Layer 2 of a small transformer language model trained on English Wikipedia (12 layers, counted from 0, width 64).
Take only the direct path to the model's output, skipping the later layers: a vector added to the residual stream pushes a token's score in proportion to its dot product with that token's output vector.

Output vectors of the tokens that the questions are about. A number n stands for (n - 128) times 0.039.
" medal": 138, 135, 140, 120, 108, 124, 140, 133, 130, 149, 122, 118, 110, 154, 112, 110, 134, 137, 137, 133, 88, 121, 159, 139, 123, 102, 164, 117, 116, 137, 126, 143, 144, 109, 132, 169, 134, 141, 159, 175, 157, 111, 123, 122, 117, 101, 125, 109, 124, 115, 141, 103, 113, 112, 128, 131, 143, 99, 117, 138, 127, 137, 105, 129
"ning": 134, 159, 158, 122, 118, 118, 135, 122, 119, 126, 115, 119, 149, 127, 142, 118, 121, 116, 111, 105, 77, 119, 138, 135, 128, 127, 157, 123, 163, 157, 127, 122, 138, 122, 131, 153, 125, 152, 161, 130, 136, 131, 118, 135, 98, 91, 139, 95, 120, 124, 161, 103, 104, 121, 107, 125, 94, 126, 113, 113, 142, 137, 123, 132
"•": 143, 132, 127, 127, 111, 103, 104, 125, 139, 142, 123, 126, 111, 124, 125, 134, 149, 135, 160, 131, 130, 108, 157, 125, 137, 101, 171, 152, 156, 144, 144, 124, 118, 122, 107, 144, 109, 135, 139, 139, 184, 111, 148, 121, 129, 125, 144, 109, 125, 104, 163, 115, 142, 106, 97, 114, 162, 118, 132, 131, 161, 137, 122, 130
"′": 157, 142, 139, 123, 108, 113, 100, 143, 121, 160, 146, 137, 112, 122, 118, 149, 125, 124, 126, 148, 135, 118, 170, 141, 131, 105, 152, 124, 146, 149, 168, 135, 129, 127, 132, 172, 126, 111, 152, 123, 160, 123, 136, 101, 124, 111, 144, 114, 132, 138, 159, 125, 128, 106, 101, 143, 149, 131, 126, 120, 130, 156, 115, 119
"ṭ": 165, 142, 153, 113, 118, 103, 131, 136, 126, 170, 132, 132, 102, 145, 114, 103, 139, 152, 146, 139, 117, 106, 170, 112, 150, 97, 210, 115, 159, 169, 164, 159, 104, 136, 109, 155, 114, 145, 196, 152, 190, 105, 107, 114, 113, 109, 153, 102, 122, 111, 168, 103, 115, 100, 112, 144, 149, 112, 129, 139, 147, 161, 107, 149
"tch": 130, 135, 135, 141, 110, 120, 117, 141, 120, 164, 136, 127, 114, 121, 137, 117, 153, 142, 145, 138, 121, 112, 152, 127, 136, 93, 158, 150, 157, 152, 119, 166, 127, 135, 129, 151, 153, 150, 156, 146, 148, 114, 144, 125, 82, 103, 138, 102, 149, 151, 170, 106, 105, 122, 138, 134, 139, 116, 113, 132, 138, 140, 107, 107
"ix": 112, 150, 129, 123, 100, 117, 123, 109, 98, 140, 119, 139, 90, 103, 130, 119, 114, 137, 159, 124, 125, 122, 143, 115, 128, 106, 168, 131, 149, 128, 148, 134, 128, 135, 114, 124, 131, 129, 156, 137, 166, 126, 120, 142, 144, 120, 150, 107, 124, 124, 165, 109, 107, 120, 132, 154, 140, 97, 110, 122, 133, 134, 128, 118
"ial": 170, 140, 109, 125, 131, 118, 138, 135, 117, 147, 114, 113, 105, 107, 142, 141, 141, 144, 124, 165, 120, 136, 137, 124, 141, 114, 147, 98, 156, 121, 112, 126, 137, 146, 104, 152, 159, 121, 125, 134, 148, 108, 128, 116, 97, 132, 151, 128, 118, 96, 141, 80, 111, 114, 126, 155, 137, 119, 119, 130, 129, 158, 118, 126
"art": 103, 159, 146, 141, 106, 123, 116, 145, 132, 156, 152, 118, 153, 134, 120, 134, 123, 140, 137, 134, 102, 123, 150, 123, 160, 130, 120, 110, 132, 134, 141, 149, 137, 106, 105, 116, 118, 118, 146, 131, 146, 119, 130, 112, 122, 99, 130, 119, 123, 138, 162, 119, 114, 126, 111, 131, 137, 109, 109, 115, 127, 146, 136, 126
"er": 112, 123, 132, 112, 124, 137, 130, 115, 132, 129, 146, 109, 131, 112, 123, 144, 121, 153, 147, 112, 108, 108, 144, 95, 145, 145, 126, 137, 138, 110, 101, 117, 124, 128, 131, 110, 153, 128, 129, 137, 124, 135, 124, 132, 145, 128, 133, 120, 139, 127, 132, 108, 155, 126, 132, 127, 118, 109, 122, 119, 123, 118, 136, 132
"mm": 139, 146, 147, 135, 120, 117, 120, 128, 144, 135, 157, 152, 124, 109, 109, 108, 145, 139, 130, 129, 122, 125, 142, 118, 135, 112, 151, 143, 140, 168, 125, 131, 139, 130, 131, 126, 119, 163, 147, 133, 144, 111, 115, 138, 97, 127, 139, 107, 132, 136, 170, 118, 133, 119, 106, 134, 144, 136, 144, 125, 131, 154, 120, 122
"ber": 110, 147, 134, 126, 135, 133, 120, 132, 114, 129, 146, 119, 119, 128, 127, 117, 123, 125, 116, 118, 107, 104, 145, 127, 131, 133, 134, 141, 141, 128, 132, 152, 109, 120, 108, 129, 142, 128, 150, 146, 122, 144, 119, 126, 108, 111, 129, 116, 137, 108, 162, 111, 121, 126, 131, 125, 133, 104, 118, 157, 118, 119, 149, 141
" office": 106, 123, 123, 125, 108, 140, 122, 128, 100, 146, 145, 137, 104, 127, 123, 115, 137, 132, 136, 120, 95, 122, 142, 114, 132, 124, 154, 123, 151, 158, 135, 146, 129, 90, 130, 137, 139, 126, 160, 171, 150, 136, 123, 131, 103, 139, 131, 124, 116, 129, 129, 116, 123, 118, 101, 118, 118, 119, 122, 126, 147, 138, 130, 137
"o": 121, 135, 137, 107, 116, 131, 137, 141, 142, 144, 107, 117, 137, 119, 120, 131, 136, 131, 142, 108, 123, 142, 140, 106, 137, 143, 116, 127, 147, 130, 145, 108, 134, 134, 110, 126, 143, 121, 110, 133, 137, 127, 144, 135, 133, 135, 160, 110, 127, 119, 123, 139, 143, 129, 132, 121, 127, 131, 117, 116, 129, 123, 136, 127
"hi": 120, 136, 121, 120, 128, 117, 122, 139, 128, 133, 114, 137, 126, 144, 117, 135, 128, 119, 143, 140, 117, 131, 116, 111, 141, 118, 126, 109, 140, 122, 133, 110, 100, 116, 125, 132, 131, 134, 135, 137, 138, 131, 117, 131, 145, 145, 132, 88, 116, 119, 143, 142, 130, 122, 118, 126, 134, 115, 99, 131, 135, 129, 140, 120
"ꦂ": 161, 163, 164, 115, 100, 100, 127, 142, 130, 179, 123, 132, 87, 123, 116, 96, 138, 137, 134, 136, 97, 126, 168, 114, 140, 93, 248, 113, 174, 176, 177, 162, 94, 129, 117, 153, 109, 161, 204, 158, 205, 103, 122, 119, 99, 109, 158, 107, 123, 104, 176, 93, 112, 85, 103, 137, 162, 89, 128, 143, 142, 163, 111, 141
"Species": 131, 152, 127, 124, 127, 106, 138, 99, 101, 142, 130, 132, 102, 147, 135, 134, 130, 118, 153, 131, 115, 140, 171, 131, 154, 122, 171, 117, 141, 164, 153, 135, 118, 113, 73, 129, 106, 130, 139, 149, 172, 116, 130, 118, 101, 136, 158, 97, 123, 106, 156, 96, 134, 107, 91, 134, 141, 112, 113, 148, 152, 129, 116, 140
"struction": 136, 138, 140, 118, 123, 133, 123, 136, 111, 144, 127, 128, 123, 114, 145, 144, 133, 121, 132, 150, 137, 129, 129, 128, 136, 105, 159, 131, 158, 156, 144, 125, 101, 152, 113, 128, 124, 125, 176, 140, 148, 125, 123, 103, 78, 113, 139, 97, 114, 109, 172, 122, 114, 116, 104, 134, 145, 93, 128, 115, 149, 137, 124, 120
"ian": 142, 150, 136, 119, 121, 121, 140, 145, 113, 148, 103, 115, 102, 109, 121, 121, 119, 116, 103, 128, 102, 131, 134, 160, 132, 114, 164, 110, 160, 137, 130, 144, 114, 129, 112, 151, 133, 131, 126, 155, 142, 116, 121, 106, 135, 144, 157, 121, 117, 126, 136, 100, 123, 124, 106, 135, 150, 113, 104, 131, 144, 139, 124, 146
"other": 125, 159, 149, 112, 111, 123, 130, 136, 108, 166, 132, 143, 126, 124, 122, 131, 126, 108, 137, 146, 114, 123, 128, 112, 141, 98, 155, 137, 161, 129, 158, 165, 123, 133, 105, 144, 131, 138, 153, 130, 150, 94, 134, 115, 114, 120, 152, 130, 139, 128, 175, 68, 114, 120, 90, 128, 151, 104, 108, 128, 123, 141, 139, 131
"al": 108, 141, 141, 146, 124, 136, 136, 146, 135, 131, 120, 119, 144, 122, 121, 139, 155, 142, 111, 130, 117, 126, 116, 143, 156, 133, 114, 132, 158, 116, 138, 131, 159, 151, 125, 126, 120, 120, 130, 148, 144, 128, 125, 120, 116, 141, 139, 120, 126, 118, 124, 127, 143, 126, 131, 107, 123, 118, 126, 115, 126, 145, 126, 116
"---|---|---|---|": 161, 159, 176, 123, 102, 124, 133, 126, 132, 150, 130, 133, 100, 140, 106, 103, 126, 151, 130, 118, 131, 113, 136, 145, 159, 100, 172, 133, 138, 130, 152, 135, 121, 104, 120, 115, 145, 131, 146, 134, 151, 119, 136, 135, 112, 131, 129, 117, 130, 109, 126, 82, 124, 100, 140, 130, 174, 108, 118, 139, 134, 147, 103, 114
"day": 114, 156, 166, 126, 116, 149, 144, 122, 148, 152, 114, 129, 114, 111, 124, 99, 151, 145, 112, 162, 129, 112, 155, 106, 134, 122, 141, 140, 153, 147, 161, 136, 98, 113, 129, 140, 130, 143, 138, 125, 164, 124, 139, 94, 115, 90, 153, 92, 150, 114, 149, 117, 126, 122, 94, 136, 121, 115, 115, 128, 124, 146, 136, 110
"Ş": 131, 139, 148, 125, 117, 102, 113, 120, 105, 149, 142, 133, 118, 133, 118, 128, 140, 140, 140, 126, 110, 125, 146, 114, 143, 113, 186, 119, 152, 140, 131, 145, 115, 122, 111, 146, 118, 132, 143, 148, 172, 100, 137, 118, 99, 114, 143, 113, 115, 111, 176, 104, 101, 111, 119, 135, 141, 106, 121, 145, 136, 157, 105, 148
"ney": 139, 163, 138, 129, 135, 121, 124, 139, 137, 123, 133, 129, 102, 123, 128, 132, 120, 113, 127, 137, 109, 95, 163, 118, 140, 125, 148, 118, 138, 119, 118, 143, 119, 139, 126, 172, 127, 154, 166, 135, 156, 134, 132, 119, 82, 130, 131, 107, 113, 147, 164, 87, 108, 120, 124, 130, 126, 89, 121, 128, 134, 133, 131, 127

Each question shows what one neuron of this layer's MLP adds at an activation of 1. A number n stands for (n - 128) times 0.0054.

n159: 122, 117, 155, 127, 149, 141, 124, 86, 156, 105, 117, 110, 132, 122, 184, 80, 130, 110, 130, 103, 158, 115, 125, 152, 143, 95, 120, 123, 126, 176, 135, 114, 136, 156, 140, 172, 105, 155, 68, 120, 122, 131, 106, 97, 92, 148, 127, 141, 135, 139, 174, 101, 78, 120, 142, 120, 162, 124, 126, 135, 168, 103, 109, 92
Pushed down most: "er"

n50: 103, 79, 99, 164, 115, 168, 124, 83, 157, 130, 121, 140, 139, 88, 138, 148, 102, 135, 143, 118, 147, 134, 111, 114, 147, 108, 107, 133, 116, 152, 109, 99, 133, 125, 103, 132, 121, 124, 92, 169, 107, 89, 99, 113, 131, 98, 159, 105, 150, 133, 127, 149, 170, 138, 150, 134, 115, 118, 131, 105, 113, 107, 149, 118
Which two tokens does it push up most, strongest first? "er", "o"

n123: 162, 110, 137, 96, 116, 149, 162, 149, 171, 136, 132, 143, 162, 151, 118, 113, 133, 105, 87, 126, 142, 149, 149, 128, 125, 106, 158, 116, 112, 84, 146, 107, 112, 130, 118, 142, 165, 88, 91, 166, 127, 138, 157, 183, 116, 153, 106, 125, 131, 121, 116, 145, 116, 124, 108, 140, 74, 127, 142, 124, 104, 127, 96, 125
Pushed down most: "ix"

n179: 158, 123, 99, 136, 114, 144, 138, 68, 149, 112, 99, 122, 134, 154, 130, 158, 134, 128, 110, 176, 106, 140, 141, 112, 107, 166, 151, 117, 142, 125, 78, 116, 159, 117, 125, 106, 169, 149, 163, 83, 114, 116, 153, 116, 153, 134, 126, 127, 125, 105, 192, 169, 129, 173, 130, 100, 93, 86, 141, 101, 139, 134, 149, 112
Pushed down most: "---|---|---|---|"

n107: 135, 117, 138, 114, 107, 100, 169, 159, 120, 117, 65, 127, 122, 188, 130, 113, 7, 150, 137, 150, 129, 162, 175, 187, 117, 117, 117, 136, 123, 132, 127, 197, 150, 113, 106, 165, 148, 153, 113, 128, 97, 107, 95, 128, 123, 135, 83, 135, 103, 116, 156, 102, 100, 103, 152, 123, 129, 146, 117, 113, 146, 127, 125, 120
Which of these tokens does it push up most? " medal"

n42: 137, 164, 165, 166, 166, 105, 158, 158, 125, 171, 109, 101, 121, 144, 103, 150, 143, 189, 137, 153, 209, 129, 156, 97, 144, 107, 132, 141, 108, 167, 118, 87, 152, 117, 147, 115, 184, 111, 130, 117, 123, 125, 95, 124, 173, 108, 123, 121, 149, 128, 141, 137, 139, 109, 148, 127, 102, 114, 120, 158, 146, 186, 119, 144
Which of these tokens does it push up most? "ṭ"

n138: 119, 123, 159, 107, 132, 134, 93, 110, 82, 96, 126, 152, 152, 149, 136, 108, 99, 93, 96, 150, 108, 127, 94, 125, 92, 113, 143, 88, 122, 92, 126, 120, 80, 114, 139, 98, 103, 156, 126, 86, 151, 143, 160, 101, 90, 161, 86, 111, 120, 130, 125, 152, 106, 116, 143, 136, 166, 149, 93, 155, 117, 136, 111, 136
Which of these tokens does it push up most? "hi"

n144: 78, 129, 116, 144, 157, 129, 110, 156, 146, 103, 139, 120, 131, 128, 119, 160, 99, 90, 124, 91, 173, 127, 93, 126, 90, 184, 145, 169, 124, 104, 131, 106, 142, 166, 119, 146, 143, 163, 159, 88, 136, 148, 114, 121, 117, 87, 152, 116, 179, 131, 155, 163, 105, 140, 131, 156, 190, 163, 127, 143, 102, 134, 139, 112
Which of these tokens does it push up most? "ber"

n66: 105, 128, 123, 133, 134, 100, 122, 106, 110, 99, 120, 154, 76, 121, 112, 101, 103, 165, 150, 129, 90, 143, 99, 69, 109, 106, 137, 101, 75, 120, 156, 131, 110, 100, 156, 124, 91, 160, 87, 133, 145, 193, 107, 136, 144, 70, 155, 117, 146, 109, 170, 76, 101, 133, 148, 136, 155, 124, 123, 146, 118, 104, 111, 138
Pushed down most: "al"

n187: 114, 88, 113, 102, 111, 142, 149, 131, 86, 138, 114, 154, 121, 125, 142, 103, 140, 154, 152, 122, 170, 120, 120, 176, 103, 109, 135, 158, 115, 92, 108, 180, 136, 150, 157, 116, 66, 114, 159, 166, 150, 135, 104, 124, 131, 128, 92, 158, 152, 134, 160, 153, 112, 94, 81, 110, 156, 89, 121, 145, 100, 154, 144, 94
Pushed down most: "o"

n91: 76, 121, 143, 132, 170, 138, 113, 185, 131, 163, 128, 125, 111, 125, 131, 129, 114, 137, 152, 100, 147, 140, 103, 126, 154, 150, 124, 150, 193, 110, 108, 90, 158, 118, 150, 130, 130, 134, 142, 125, 99, 131, 85, 117, 132, 111, 128, 112, 99, 107, 101, 189, 164, 142, 117, 81, 140, 111, 153, 110, 134, 119, 106, 113
Which of these tokens does it push up most? "al"

n134: 141, 115, 126, 99, 156, 118, 157, 127, 132, 151, 113, 141, 115, 142, 206, 158, 145, 132, 118, 160, 133, 141, 119, 140, 77, 121, 111, 124, 86, 114, 122, 131, 82, 134, 119, 131, 173, 94, 171, 137, 87, 80, 161, 128, 153, 119, 95, 132, 75, 59, 106, 73, 132, 116, 116, 146, 164, 133, 91, 153, 122, 130, 126, 110
Which of these tokens does it push up most? "ial"

n128: 144, 162, 163, 161, 118, 116, 107, 121, 129, 101, 158, 145, 144, 132, 100, 134, 115, 137, 116, 129, 153, 111, 123, 138, 158, 135, 153, 127, 130, 111, 134, 148, 124, 121, 95, 118, 177, 112, 104, 149, 105, 114, 123, 132, 70, 119, 165, 107, 88, 114, 181, 128, 125, 92, 121, 135, 104, 152, 138, 147, 142, 151, 105, 132
Which of these tokens does it push up most? "Ş"

n81: 152, 69, 125, 124, 164, 110, 114, 132, 143, 135, 135, 154, 166, 103, 148, 121, 147, 134, 122, 133, 124, 167, 112, 114, 95, 141, 136, 115, 117, 186, 157, 159, 164, 161, 70, 132, 113, 126, 121, 127, 137, 121, 145, 150, 155, 146, 134, 100, 94, 135, 134, 158, 127, 119, 155, 107, 115, 168, 109, 159, 112, 134, 121, 100
Which of these tokens does it push up most? "o"

n95: 134, 176, 147, 158, 116, 151, 162, 160, 157, 104, 159, 132, 153, 162, 147, 157, 124, 130, 176, 109, 144, 144, 155, 136, 117, 134, 105, 142, 99, 85, 110, 149, 83, 162, 137, 110, 124, 136, 151, 144, 135, 161, 120, 145, 102, 131, 132, 150, 116, 152, 150, 148, 136, 73, 164, 140, 74, 179, 152, 126, 164, 125, 123, 103
Which of these tokens does it push up most? "ney"

n112: 102, 163, 157, 140, 89, 139, 137, 140, 108, 159, 143, 94, 144, 163, 127, 124, 120, 121, 117, 113, 174, 174, 96, 137, 97, 129, 147, 114, 137, 125, 147, 93, 113, 172, 108, 93, 140, 131, 164, 117, 110, 128, 118, 129, 111, 120, 133, 112, 138, 166, 147, 136, 153, 104, 101, 101, 156, 101, 120, 120, 150, 112, 169, 139
Which of these tokens does it push up most? "struction"

n165: 78, 112, 133, 92, 112, 60, 121, 101, 166, 125, 85, 106, 114, 106, 136, 173, 108, 99, 112, 143, 107, 134, 119, 149, 125, 110, 125, 169, 144, 192, 137, 142, 158, 135, 115, 141, 132, 103, 116, 130, 160, 112, 127, 86, 113, 127, 110, 74, 150, 128, 113, 103, 138, 124, 134, 137, 106, 168, 103, 131, 125, 91, 120, 135
Pushed down most: "---|---|---|---|"

n116: 141, 149, 164, 160, 160, 155, 125, 109, 137, 97, 158, 139, 92, 162, 140, 130, 114, 146, 90, 139, 131, 93, 175, 121, 187, 122, 114, 144, 110, 104, 99, 144, 105, 151, 127, 157, 139, 145, 112, 120, 179, 133, 125, 139, 127, 151, 115, 125, 146, 132, 111, 82, 126, 173, 119, 113, 166, 123, 128, 141, 86, 125, 96, 111
Which of these tokens does it push up most? "ney"

n115: 148, 124, 149, 158, 117, 119, 112, 119, 117, 142, 118, 97, 124, 158, 108, 160, 162, 137, 103, 111, 116, 130, 124, 122, 185, 106, 148, 116, 131, 101, 160, 91, 138, 124, 130, 128, 136, 140, 115, 134, 96, 162, 125, 107, 141, 118, 120, 129, 67, 88, 120, 95, 141, 131, 107, 105, 84, 142, 146, 110, 115, 133, 144, 99
Pushed down most: "tch"

n153: 112, 81, 107, 113, 88, 121, 99, 139, 114, 112, 131, 111, 100, 92, 177, 152, 110, 165, 155, 154, 149, 114, 79, 118, 147, 116, 142, 116, 132, 117, 88, 147, 128, 100, 161, 124, 127, 111, 142, 164, 141, 140, 186, 143, 144, 177, 126, 150, 91, 181, 114, 113, 107, 147, 131, 160, 128, 127, 110, 87, 156, 153, 121, 157
Pushed down most: "day"

n170: 141, 106, 100, 128, 99, 157, 135, 110, 175, 164, 139, 167, 145, 108, 110, 143, 93, 117, 95, 123, 127, 162, 106, 108, 136, 147, 181, 129, 133, 119, 116, 104, 161, 134, 121, 174, 151, 136, 135, 115, 128, 114, 129, 115, 78, 172, 146, 90, 109, 155, 143, 92, 141, 117, 123, 133, 177, 169, 151, 134, 147, 160, 155, 118
Pushed down most: "ber"

n94: 72, 134, 111, 117, 123, 99, 102, 165, 130, 89, 140, 114, 133, 155, 129, 119, 132, 140, 138, 127, 119, 150, 29, 137, 143, 111, 161, 144, 152, 159, 120, 102, 124, 135, 119, 96, 168, 139, 96, 133, 160, 170, 101, 131, 183, 155, 115, 124, 150, 143, 127, 131, 114, 150, 104, 96, 135, 134, 135, 99, 115, 90, 114, 135
Which of these tokens does it push up most? "hi"

n149: 138, 70, 165, 135, 158, 73, 103, 166, 101, 154, 108, 131, 126, 144, 85, 144, 132, 144, 100, 120, 129, 111, 102, 158, 172, 94, 137, 111, 149, 99, 150, 120, 199, 150, 165, 116, 112, 101, 123, 102, 120, 141, 120, 146, 144, 49, 111, 137, 94, 138, 153, 111, 160, 120, 118, 138, 125, 146, 110, 97, 123, 165, 123, 137
Pushed down most: "Species"

n160: 129, 182, 113, 166, 153, 129, 124, 141, 182, 200, 154, 120, 152, 129, 166, 167, 147, 138, 132, 102, 96, 130, 87, 124, 147, 156, 129, 104, 129, 140, 131, 112, 142, 151, 147, 157, 131, 131, 124, 154, 114, 100, 97, 137, 171, 97, 161, 159, 97, 123, 164, 130, 114, 119, 145, 110, 146, 151, 116, 130, 140, 122, 132, 152
Which of these tokens does it push up most? "art"

n173: 145, 116, 135, 119, 88, 101, 148, 107, 113, 96, 111, 162, 149, 81, 140, 120, 146, 173, 129, 103, 145, 108, 130, 114, 86, 115, 186, 140, 154, 91, 118, 114, 142, 136, 129, 120, 113, 112, 93, 117, 104, 128, 178, 110, 138, 100, 148, 161, 142, 104, 123, 113, 145, 120, 103, 154, 188, 156, 137, 131, 97, 115, 130, 111
Which of these tokens does it push up most? "•"

n152: 106, 78, 118, 127, 90, 103, 116, 155, 115, 120, 133, 108, 148, 75, 164, 137, 87, 153, 126, 146, 140, 93, 132, 135, 126, 94, 161, 96, 156, 150, 104, 134, 130, 117, 115, 137, 93, 138, 88, 149, 111, 92, 135, 157, 153, 128, 114, 145, 107, 114, 179, 125, 143, 116, 126, 146, 176, 127, 128, 139, 121, 110, 125, 50
Which of these tokens does it push up most? "•"

n185: 126, 132, 92, 114, 122, 94, 106, 100, 133, 162, 139, 68, 62, 125, 123, 133, 110, 104, 132, 156, 138, 102, 123, 133, 178, 145, 115, 126, 142, 115, 114, 167, 101, 146, 163, 124, 131, 159, 109, 173, 125, 81, 119, 113, 154, 155, 108, 117, 131, 172, 119, 136, 139, 120, 120, 129, 113, 133, 89, 187, 105, 136, 128, 133
Which of these tokens does it push up most? "ian"

n172: 133, 188, 87, 121, 114, 134, 114, 155, 127, 98, 145, 145, 145, 165, 157, 133, 110, 152, 103, 110, 132, 131, 111, 144, 97, 90, 152, 134, 101, 139, 96, 140, 141, 113, 132, 58, 99, 164, 72, 104, 135, 160, 122, 118, 100, 96, 116, 158, 146, 110, 105, 80, 132, 162, 127, 134, 103, 120, 93, 101, 133, 85, 114, 114
Which of these tokens does it push up most? "ning"

n47: 123, 132, 121, 140, 115, 124, 141, 164, 127, 117, 98, 134, 134, 137, 164, 146, 87, 138, 100, 115, 103, 173, 93, 112, 100, 128, 156, 132, 171, 108, 100, 180, 136, 172, 126, 120, 142, 131, 110, 132, 123, 124, 121, 144, 104, 167, 132, 130, 118, 115, 136, 91, 77, 135, 135, 121, 89, 144, 155, 153, 134, 147, 145, 116
Which of these tokens does it push up most? "ial"

n56: 135, 161, 174, 132, 129, 150, 140, 150, 148, 114, 107, 105, 169, 113, 86, 139, 140, 132, 134, 104, 144, 81, 148, 168, 112, 139, 116, 135, 147, 112, 141, 92, 158, 159, 73, 109, 122, 145, 125, 126, 132, 105, 105, 102, 101, 124, 119, 96, 115, 96, 104, 162, 175, 111, 143, 111, 129, 137, 133, 121, 95, 174, 137, 131
Which of these tokens does it push up most? "al"

n68: 132, 142, 148, 141, 140, 99, 118, 109, 120, 153, 92, 117, 116, 121, 161, 159, 144, 142, 141, 128, 111, 176, 126, 133, 160, 117, 128, 134, 129, 120, 138, 100, 78, 160, 145, 125, 135, 134, 154, 118, 144, 148, 158, 123, 135, 85, 156, 100, 140, 147, 62, 157, 97, 161, 130, 88, 116, 123, 134, 116, 86, 153, 80, 91
Pushed down most: "ber"

n71: 136, 133, 164, 135, 129, 100, 89, 114, 126, 123, 104, 179, 149, 158, 123, 158, 144, 155, 108, 122, 103, 103, 97, 119, 156, 83, 104, 129, 146, 103, 110, 147, 111, 126, 135, 160, 109, 118, 134, 120, 157, 129, 123, 111, 130, 129, 148, 111, 125, 131, 175, 92, 130, 129, 93, 128, 168, 192, 147, 135, 94, 137, 171, 140
Which of these tokens does it push up most? "other"

n17: 120, 119, 124, 141, 100, 121, 143, 132, 160, 196, 124, 115, 120, 85, 151, 185, 111, 116, 101, 113, 133, 129, 133, 129, 138, 89, 172, 109, 135, 115, 172, 126, 95, 136, 160, 141, 126, 142, 129, 110, 114, 158, 96, 176, 158, 107, 108, 98, 119, 135, 118, 135, 136, 134, 114, 113, 76, 100, 92, 96, 110, 126, 133, 134
Which of these tokens does it push up most? "ꦂ"

n108: 123, 183, 99, 159, 85, 126, 116, 127, 112, 83, 120, 129, 165, 163, 101, 105, 115, 159, 90, 122, 159, 142, 155, 123, 147, 165, 132, 101, 93, 144, 137, 117, 157, 120, 85, 127, 159, 106, 123, 75, 143, 145, 157, 143, 129, 103, 172, 108, 130, 89, 112, 130, 89, 152, 115, 91, 150, 123, 129, 136, 136, 152, 111, 156
Which of these tokens does it push up most? "art"

n164: 83, 143, 117, 100, 120, 141, 122, 97, 100, 144, 73, 166, 120, 95, 148, 143, 103, 147, 125, 153, 161, 116, 134, 145, 111, 132, 141, 154, 135, 127, 159, 169, 143, 122, 123, 109, 105, 160, 129, 136, 151, 114, 129, 117, 142, 138, 116, 163, 127, 154, 121, 137, 112, 181, 131, 107, 114, 108, 92, 158, 204, 142, 116, 131
Which of these tokens does it push up most? "ix"

n24: 130, 138, 145, 100, 152, 149, 123, 117, 128, 129, 158, 108, 107, 98, 105, 110, 163, 121, 131, 155, 131, 134, 119, 126, 125, 154, 143, 136, 112, 125, 156, 73, 137, 189, 142, 143, 154, 102, 188, 135, 109, 125, 160, 131, 149, 154, 160, 175, 107, 129, 136, 94, 90, 102, 149, 106, 114, 100, 162, 156, 96, 61, 129, 122
Pushed down most: "art"

n154: 118, 116, 99, 160, 149, 144, 112, 105, 128, 86, 101, 112, 122, 112, 136, 157, 83, 148, 118, 140, 90, 117, 145, 133, 154, 177, 134, 140, 104, 112, 130, 171, 137, 147, 111, 151, 124, 77, 114, 103, 83, 154, 96, 106, 102, 105, 103, 148, 129, 132, 104, 123, 93, 170, 87, 157, 137, 172, 141, 152, 169, 149, 128, 143
Pushed down most: "ꦂ"

n64: 148, 146, 105, 152, 135, 97, 162, 115, 145, 115, 85, 102, 119, 144, 184, 140, 90, 133, 134, 114, 141, 150, 154, 100, 146, 107, 134, 146, 60, 108, 134, 119, 122, 143, 175, 110, 73, 154, 163, 116, 118, 82, 98, 104, 143, 110, 85, 128, 118, 125, 83, 120, 155, 126, 143, 185, 137, 130, 128, 115, 136, 123, 112, 133
Pushed down most: " office"

n155: 123, 127, 136, 152, 175, 119, 98, 147, 141, 96, 87, 137, 97, 186, 126, 120, 112, 97, 127, 110, 120, 118, 74, 134, 136, 94, 143, 134, 99, 144, 146, 118, 104, 123, 112, 122, 100, 81, 181, 160, 160, 165, 98, 91, 123, 129, 175, 121, 128, 134, 105, 123, 75, 133, 138, 90, 134, 98, 147, 138, 145, 111, 95, 122
Pushed down most: "er"

n65: 129, 155, 121, 135, 133, 139, 130, 149, 63, 150, 128, 154, 160, 140, 117, 179, 120, 164, 130, 118, 166, 121, 83, 134, 122, 131, 113, 158, 94, 97, 120, 146, 89, 114, 142, 106, 138, 108, 150, 141, 121, 71, 106, 184, 96, 128, 125, 165, 124, 131, 87, 140, 152, 76, 162, 119, 123, 112, 135, 127, 145, 155, 147, 151
Pushed down most: "day"